Layer 6 of a small transformer language model trained on English Wikipedia (10 layers, counted from 0, width 128).
A neuron's activation on a vector x is GELU(weights . x), where the dot is the dot product.

Input weights of the MLP neurons that the questions are about. A number n stands for n times 0.0017.
n53: 17 231 29 89 -174 -335 249 87 -123 29 9 -134 -186 -128 -205 -31 103 34 63 -149 -230 -161 128 158 -150 206 -82 195 -132 -304 29 130 -21 -162 -22 -74 -171 -60 -223 22 -275 -17 31 9 -70 95 -26 147 159 31 -57 -65 -78 -198 -26 -71 -158 253 -46 -58 13 209 -37 -45 80 -97 142 68 150 70 166 -142 -9 125 -25 83 -61 -12 -4 96 64 -69 -4 94 52 -46 -158 -34 329 64 -343 104 -76 -336 212 -222 -100 -31 219 276 -17 132 -117 -33 108 31 0 -76 47 -111 133 165 -192 44 214 -187 279 0 78 141 119 210 207 -31 -272 291 -21 26
n69: 4 -100 -108 -169 -258 94 -123 -144 49 -203 -108 27 148 172 -199 30 50 -61 4 -16 0 -153 43 115 57 143 79 -95 54 -40 -65 -45 -8 -127 -64 -67 170 -17 45 105 174 -25 324 -273 280 13 -90 233 -107 104 -98 -134 -21 107 231 24 -83 203 151 101 -120 114 -399 -4 -126 103 95 -17 27 -80 89 59 -114 84 -214 -72 110 -224 153 -61 87 275 77 -100 110 -211 129 -191 0 58 160 -12 125 -209 164 68 250 277 -160 8 49 -107 159 -89 -4 98 -109 -12 -144 -116 -117 62 -257 -4 -87 -47 -22 39 323 -186 -264 179 -98 -38 -36 245 -168 168
n88: -32 -42 127 84 163 157 -213 72 181 106 -23 0 -84 102 -9 -136 174 339 107 -55 -292 365 -156 149 -204 -32 -65 215 -192 -41 96 -18 27 -62 183 -200 -192 161 -97 47 -312 5 279 33 149 -242 121 -185 -107 -112 -101 13 86 101 -43 -175 -131 234 -191 -271 -276 -48 -73 -190 147 68 -93 28 -100 -48 173 -209 29 251 -146 -24 58 214 -160 148 226 231 14 174 130 -216 24 0 51 -79 -382 -91 29 133 -157 -96 -125 -142 14 217 138 -145 247 215 23 24 -95 107 -56 -98 -192 -156 141 266 196 125 390 -98 -62 -234 -266 34 73 34 181 -94 -231 -14
n166: 46 -185 -130 -9 -64 194 154 -120 4 -230 -194 -82 121 183 12 26 80 -150 -258 -346 -57 30 222 -86 4 12 282 83 79 -28 45 -145 8 168 -99 -38 17 183 -162 -203 0 46 -70 113 -47 -155 43 149 -156 -210 39 76 21 407 43 50 -54 -48 -126 37 52 77 53 65 189 195 -31 -29 -222 -141 220 -106 137 -93 -4 134 9 -16 -38 -25 17 -194 34 126 -155 78 135 -30 -149 -230 -29 -8 44 -106 -47 39 172 -26 -50 211 8 171 -9 332 53 -134 -17 75 201 80 -131 126 429 -347 -92 -13 -144 -131 102 -113 4 186 -61 -17 -74 0 -398 -140
n333: 133 -52 101 -27 -181 358 -51 53 56 -106 230 -38 -99 247 -78 -18 -31 43 297 118 158 -239 -153 -138 -267 -179 -162 162 17 254 34 4 25 -173 -80 26 -125 -105 73 66 -120 94 195 -13 -4 270 368 -4 -184 50 152 -45 322 -174 98 81 -216 14 19 -246 -27 283 -101 -159 -181 -49 -14 43 -60 -13 -44 -228 40 184 4 111 22 65 -286 4 -156 70 -191 9 62 -98 26 4 -180 -22 237 46 -131 -201 -176 -190 18 -54 -60 79 -13 -147 -157 317 207 54 285 -26 185 -138 122 219 -52 -103 141 -13 131 25 75 -100 -4 58 -327 -155 -43 -39 124 -101
n369: -126 158 0 276 -250 250 191 -157 -174 -9 92 95 0 5 -174 -23 159 165 -104 -166 -36 480 -109 -171 56 39 84 123 183 -105 69 -43 0 -67 59 -22 -13 -209 -117 -75 99 4 124 162 -144 -83 45 181 -172 215 126 62 250 0 420 26 -315 -119 -145 -34 -36 -232 -119 -47 105 14 -105 39 53 -121 -40 -18 13 84 34 -139 -4 180 -224 259 -75 62 -157 -105 72 56 66 92 -143 -31 -117 162 169 161 -196 81 -58 -128 69 -8 30 -22 29 175 -162 249 75 -153 -283 -153 -171 33 9 86 -41 67 146 112 89 -442 17 63 181 -148 -68 -53 22 -400
n652: -4 -27 211 383 151 92 127 -56 19 4 -242 -122 -15 -12 -66 -101 8 62 -108 -272 -170 80 198 180 -260 38 87 158 -12 82 30 65 -196 111 -24 -138 -24 12 -134 137 -207 -54 28 -39 20 -37 56 100 48 227 -64 63 55 -120 24 122 89 206 -91 -27 16 270 91 8 301 12 4 132 -234 -230 -76 -47 -4 -126 45 -44 -151 36 27 42 191 -121 56 -148 112 38 -172 -195 -108 -248 4 113 130 -106 -12 -378 28 8 23 -109 8 62 111 110 250 -24 -224 0 54 23 -19 75 -210 -88 8 -107 154 -29 -20 70 120 52 -125 -262 -201 234 127 -118
n699: 220 -24 -24 254 -66 -195 340 -87 -201 20 178 75 -16 -172 38 -21 -4 -52 36 -8 214 -46 50 370 -146 -88 52 261 -141 51 131 12 -79 253 283 169 -125 -45 104 -139 149 -92 -93 85 -58 -30 88 183 -142 46 142 -131 -111 -108 -71 -52 -145 -173 -87 103 -142 78 75 -94 178 -21 30 -194 82 -219 -58 -8 144 -53 47 -29 62 -41 -113 -40 -264 216 -216 -146 -25 -190 -49 -195 24 56 104 232 -93 -119 21 -194 170 46 12 -152 64 -113 208 91 -20 -105 266 8 60 32 67 -139 4 -209 140 -120 -76 284 -225 255 137 -12 92 4 -138 77 -84 -8
n729: 215 -34 233 -156 47 7 -87 -121 208 205 -4 -261 49 -182 -129 87 165 162 34 -74 147 70 198 -67 -73 143 20 294 -15 -81 -97 94 -19 184 161 47 -23 178 -173 135 -176 147 -135 69 -39 89 -71 23 -142 -24 39 29 -268 -12 12 30 -84 -56 139 -11 55 -27 -330 103 104 83 115 -38 -21 -156 -231 -112 -23 -46 -148 102 137 -82 195 -113 -341 69 23 0 59 -108 -149 -8 79 -27 303 -126 99 44 54 183 20 -48 -11 -88 101 -95 -63 112 167 -244 135 11 -80 -148 -96 -74 -107 51 4 -4 -59 54 336 30 -118 125 -12 -35 17 -92 -177 -186

Each question shows a token from some text and the vector x that enters the MLP there. A number n stands for n times 0.0086.

" t": -215 150 87 -19 -48 -165 -65 69 -184 -146 88 39 41 87 81 206 -3 209 -24 -12 2 158 40 4 7 105 -131 -240 255 2 -37 -64 -19 -174 -37 83 235 179 126 -141 24 68 23 21 -222 157 220 141 -132 -49 -11 112 -20 -52 -228 59 24 35 69 -107 -28 12 -11 139 17 -48 110 10 70 -61 10 56 -41 -135 -198 8 -23 -61 155 -35 47 -150 46 176 -108 -77 -114 132 -1 126 20 -123 -65 116 101 -193 -227 -3 -67 80 200 -23 -19 -273 -122 34 86 -8 15 -6 -86 -6 72 -28 -22 -64 203 -365 -190 84 93 -64 166 90 83 -107 1 -70
Which of these neurons fires most? n53

"b": -99 156 4 -78 -130 -43 -104 -24 -74 75 65 -73 24 50 86 116 -180 82 -20 -10 -56 89 -99 13 219 289 58 -33 -2 153 2 128 -46 -97 16 -367 172 117 156 -27 195 28 67 16 35 192 122 -87 -89 83 54 52 20 -134 -83 -54 84 -176 -15 -134 56 12 -246 121 57 140 100 151 87 -96 -161 115 76 -52 -142 90 -68 -120 -23 6 -196 -96 -49 28 -67 -57 -6 73 12 260 118 -88 -3 162 67 -61 -85 -159 -88 -55 68 -206 -158 -212 -223 -60 -53 41 85 147 -122 12 151 -124 -23 7 -71 -168 -132 85 4 43 38 -31 205 329 -57 -68
Which two neurons fire most, strongest first? n729, n69

" m": -134 185 50 -86 60 28 -119 93 -169 -118 68 -176 -44 140 91 89 41 210 -139 6 38 84 -11 131 51 -46 -196 -104 69 89 42 -97 -44 15 108 -18 244 77 110 -113 -22 -86 71 -37 13 251 80 82 -161 53 3 60 45 -126 -144 65 194 -81 69 -150 56 4 6 29 66 -6 -16 -55 -17 -66 96 89 26 -77 -182 50 23 91 13 -127 7 -141 -200 181 18 -94 -151 147 2 169 118 -295 72 105 239 -134 -240 -96 -30 111 76 15 -98 -235 -147 -76 17 90 128 18 84 60 97 -249 -126 27 199 -297 -135 -8 42 -59 -133 -122 135 137 146 -61
The most active neuron and its activation: n333, at about 1.7

" P": -121 -43 167 5 -112 -181 -58 88 -173 -31 -59 -135 11 57 -51 176 -93 402 -170 91 -112 100 11 58 -48 -29 -124 -212 112 -78 19 -62 -77 -56 24 112 301 37 83 -88 28 -41 -68 7 -30 319 160 -21 -13 73 22 36 -8 13 -176 6 -81 -119 121 -123 -19 67 -107 121 53 146 271 97 115 56 -3 127 -67 -69 -196 122 -201 -27 96 8 4 -42 -5 139 -88 -46 4 171 -56 160 105 -138 66 135 167 -13 -90 -73 39 129 96 -214 -78 -235 -117 -22 98 -62 51 45 -158 -10 99 -89 -200 -35 -37 -296 -139 59 41 26 121 76 50 -9 41 -106
Which of these neurons fires most? n729

"t": -119 19 89 -25 47 111 -121 -114 -203 -183 18 0 61 85 86 -36 -61 41 -148 130 -13 257 -63 -9 -11 99 -113 -40 -99 61 -7 21 64 -192 -12 -91 114 93 57 -39 226 28 113 -18 -190 155 102 33 -58 40 80 141 217 -103 -190 -148 114 -225 252 38 21 -26 -49 -57 -147 31 85 -3 50 -77 -173 65 41 52 -254 83 63 -76 125 40 -125 70 -43 43 124 -243 99 10 -30 111 145 -285 -65 194 122 80 -154 -194 -238 -5 55 -53 -168 -31 -117 52 21 -35 -31 16 76 241 187 72 13 -34 -52 -263 -141 -11 223 -34 148 -37 31 92 -54 69
Which of these neurons fires most? n333

" l": -206 185 195 0 -84 -52 -66 -18 -132 -51 54 -248 -69 -17 -26 140 -13 232 -244 12 8 103 82 159 27 -2 -79 -249 33 47 -59 -1 91 -79 42 103 290 185 134 -228 99 101 208 40 24 239 104 -5 -52 -57 -13 -85 -19 -53 -27 -85 67 -205 134 -171 -155 -46 -2 112 84 76 35 68 103 -53 -48 227 -33 58 -102 -27 -62 75 4 -151 16 -38 -74 89 69 -112 -16 68 -78 208 123 -164 64 84 105 -140 -297 38 -25 -86 171 -129 -19 -267 -25 133 147 -50 223 6 -43 2 68 -171 -135 -144 25 -176 -148 -9 -48 4 -37 64 50 -1 5 67
The most active neuron and its activation: n69, at about 0.37

"f": -202 61 95 114 -107 13 -53 134 28 -152 -95 61 54 223 85 1 -161 165 -235 -102 -134 98 -93 -62 83 10 -78 -160 -161 -11 21 -153 -73 -115 -141 -113 -57 150 29 -168 287 -5 136 -92 -96 -22 36 89 -19 42 -28 3 30 25 -158 46 -15 -130 158 -182 69 148 55 46 9 -148 192 174 265 128 -45 228 -57 59 -61 38 -19 70 -44 92 88 -139 -100 44 77 -97 -140 137 -129 218 150 -103 74 -30 30 -145 -151 -135 39 -22 108 -166 -122 -161 -171 12 123 65 34 -14 -51 12 302 -164 32 100 -129 -195 -68 166 112 66 5 128 45 79 77 8
Which of these neurons fires most? n166

"er": -128 66 220 12 -41 -56 -52 137 -251 -90 99 -196 -83 194 22 199 -95 -34 -287 118 -73 107 -17 -57 -39 39 -186 -27 -49 18 20 -101 56 -13 -28 108 107 154 -40 -199 109 43 146 77 -273 55 66 64 -36 112 0 -1 85 -78 -117 57 30 -264 32 -154 -93 -71 -31 282 -43 -64 109 152 183 88 -180 209 -224 21 -18 135 -61 -75 -64 -4 -22 32 -139 135 -34 -114 -238 138 -80 140 84 -84 -21 37 118 -29 -143 -11 -121 -76 148 -35 -61 -140 -154 148 240 -5 193 24 -59 76 86 -11 9 -2 48 -163 -151 26 -18 -35 155 121 -17 69 30 167
Which of these neurons fires most? n333

" 9": -288 -22 151 -24 -136 -65 -160 -28 -188 153 -65 -132 5 5 -12 180 -9 54 -201 117 -123 203 -16 32 91 -28 -175 -126 39 81 135 -40 -114 -34 118 -174 227 8 19 -110 5 -135 184 90 82 120 127 -154 -79 29 136 208 -52 -125 -104 -86 88 -93 21 -85 -82 -15 33 87 96 115 184 102 63 2 -68 109 96 -29 -87 18 -153 -116 -57 70 66 -82 144 83 2 -62 -23 122 -120 288 49 -247 105 267 -34 -184 -37 35 80 22 115 -221 -131 -138 -158 58 -7 111 14 94 -129 87 65 -71 -79 68 98 -310 -169 -18 77 -67 42 -14 121 146 -16 67
Which of these neurons fires most? n88

"th": -334 272 212 151 -106 -179 0 -24 -260 -85 41 6 39 129 -15 29 -87 -15 -156 57 -19 204 -116 -126 -82 53 -57 -24 11 193 -69 -38 114 -77 84 -177 -102 96 -6 -151 268 -142 191 33 -57 181 154 125 -84 67 65 35 -171 14 -111 275 48 -101 76 -188 -68 -11 13 -5 41 43 57 -64 140 -3 -163 200 1 -8 -22 -5 -84 -63 10 26 127 -137 -168 85 -43 -6 10 -7 77 -3 237 -60 97 10 66 -14 -74 -2 -48 17 17 -81 38 0 -14 67 155 -112 30 30 -176 121 249 -38 119 -80 75 -106 -164 12 -4 -187 6 -163 207 99 -194 -169
The most active neuron and its activation: n369, at about 5

" R": -252 1 166 -68 -13 -3 143 78 -88 41 -26 -173 -15 -16 80 147 -123 265 -99 -14 -42 130 37 114 114 147 -134 -69 76 79 77 -50 -31 15 57 -46 161 2 63 -193 -64 -17 132 92 82 315 107 -37 -199 120 190 165 89 -165 -239 -94 32 -174 82 -66 -19 80 -104 109 79 -18 38 66 9 30 -107 231 -14 -51 -115 -48 -164 -106 -27 -83 120 20 21 236 7 86 -272 29 -88 173 77 -185 91 104 148 -85 -271 -129 31 -85 20 -156 -47 -209 -93 0 105 25 -2 -26 12 49 109 -4 33 -51 -60 -372 -111 92 -21 -61 -18 -83 17 84 92 -31
Which of these neurons fires most? n652

"cl": -182 125 94 104 52 -155 -1 150 -119 -66 84 -68 13 283 100 -75 -56 90 -72 89 -290 55 72 76 194 185 -115 -157 164 8 -120 52 82 -53 -10 -99 175 149 64 -14 297 -41 88 -165 102 133 -16 -52 54 3 51 -199 -4 -77 -327 -88 -133 -73 -72 -145 -177 5 101 61 118 182 57 55 36 129 -111 42 -92 101 -185 -38 -134 -73 62 -82 118 78 -31 73 325 -192 -98 37 65 -3 134 -101 -141 -49 154 16 -117 -40 -142 20 2 -63 -154 -163 61 109 21 -94 -26 77 94 160 27 -72 -119 30 -205 -38 -158 114 -102 3 47 -21 69 101 11 -14
Which of these neurons fires most? n69

"p": -45 73 -41 6 83 -85 -34 -83 -137 -142 -76 -113 116 131 -20 130 -97 40 -177 -134 -164 54 170 -58 116 34 -147 -55 175 95 -178 -7 -30 -70 127 -26 131 212 88 -70 243 -54 52 99 57 97 68 -14 -37 19 82 -22 9 -64 -288 -35 -3 -144 86 -51 -67 36 -106 120 -9 68 115 -143 29 134 92 141 -41 45 -187 133 7 -86 31 166 -61 -212 -98 60 47 -167 -91 86 -85 -96 151 -70 220 83 246 -37 -183 -22 -85 -40 207 -8 -233 -169 -125 46 196 -70 66 32 -215 169 93 -59 64 101 31 -227 -49 184 9 -117 306 -71 -108 -69 78 -80
The most active neuron and its activation: n166, at about 1.5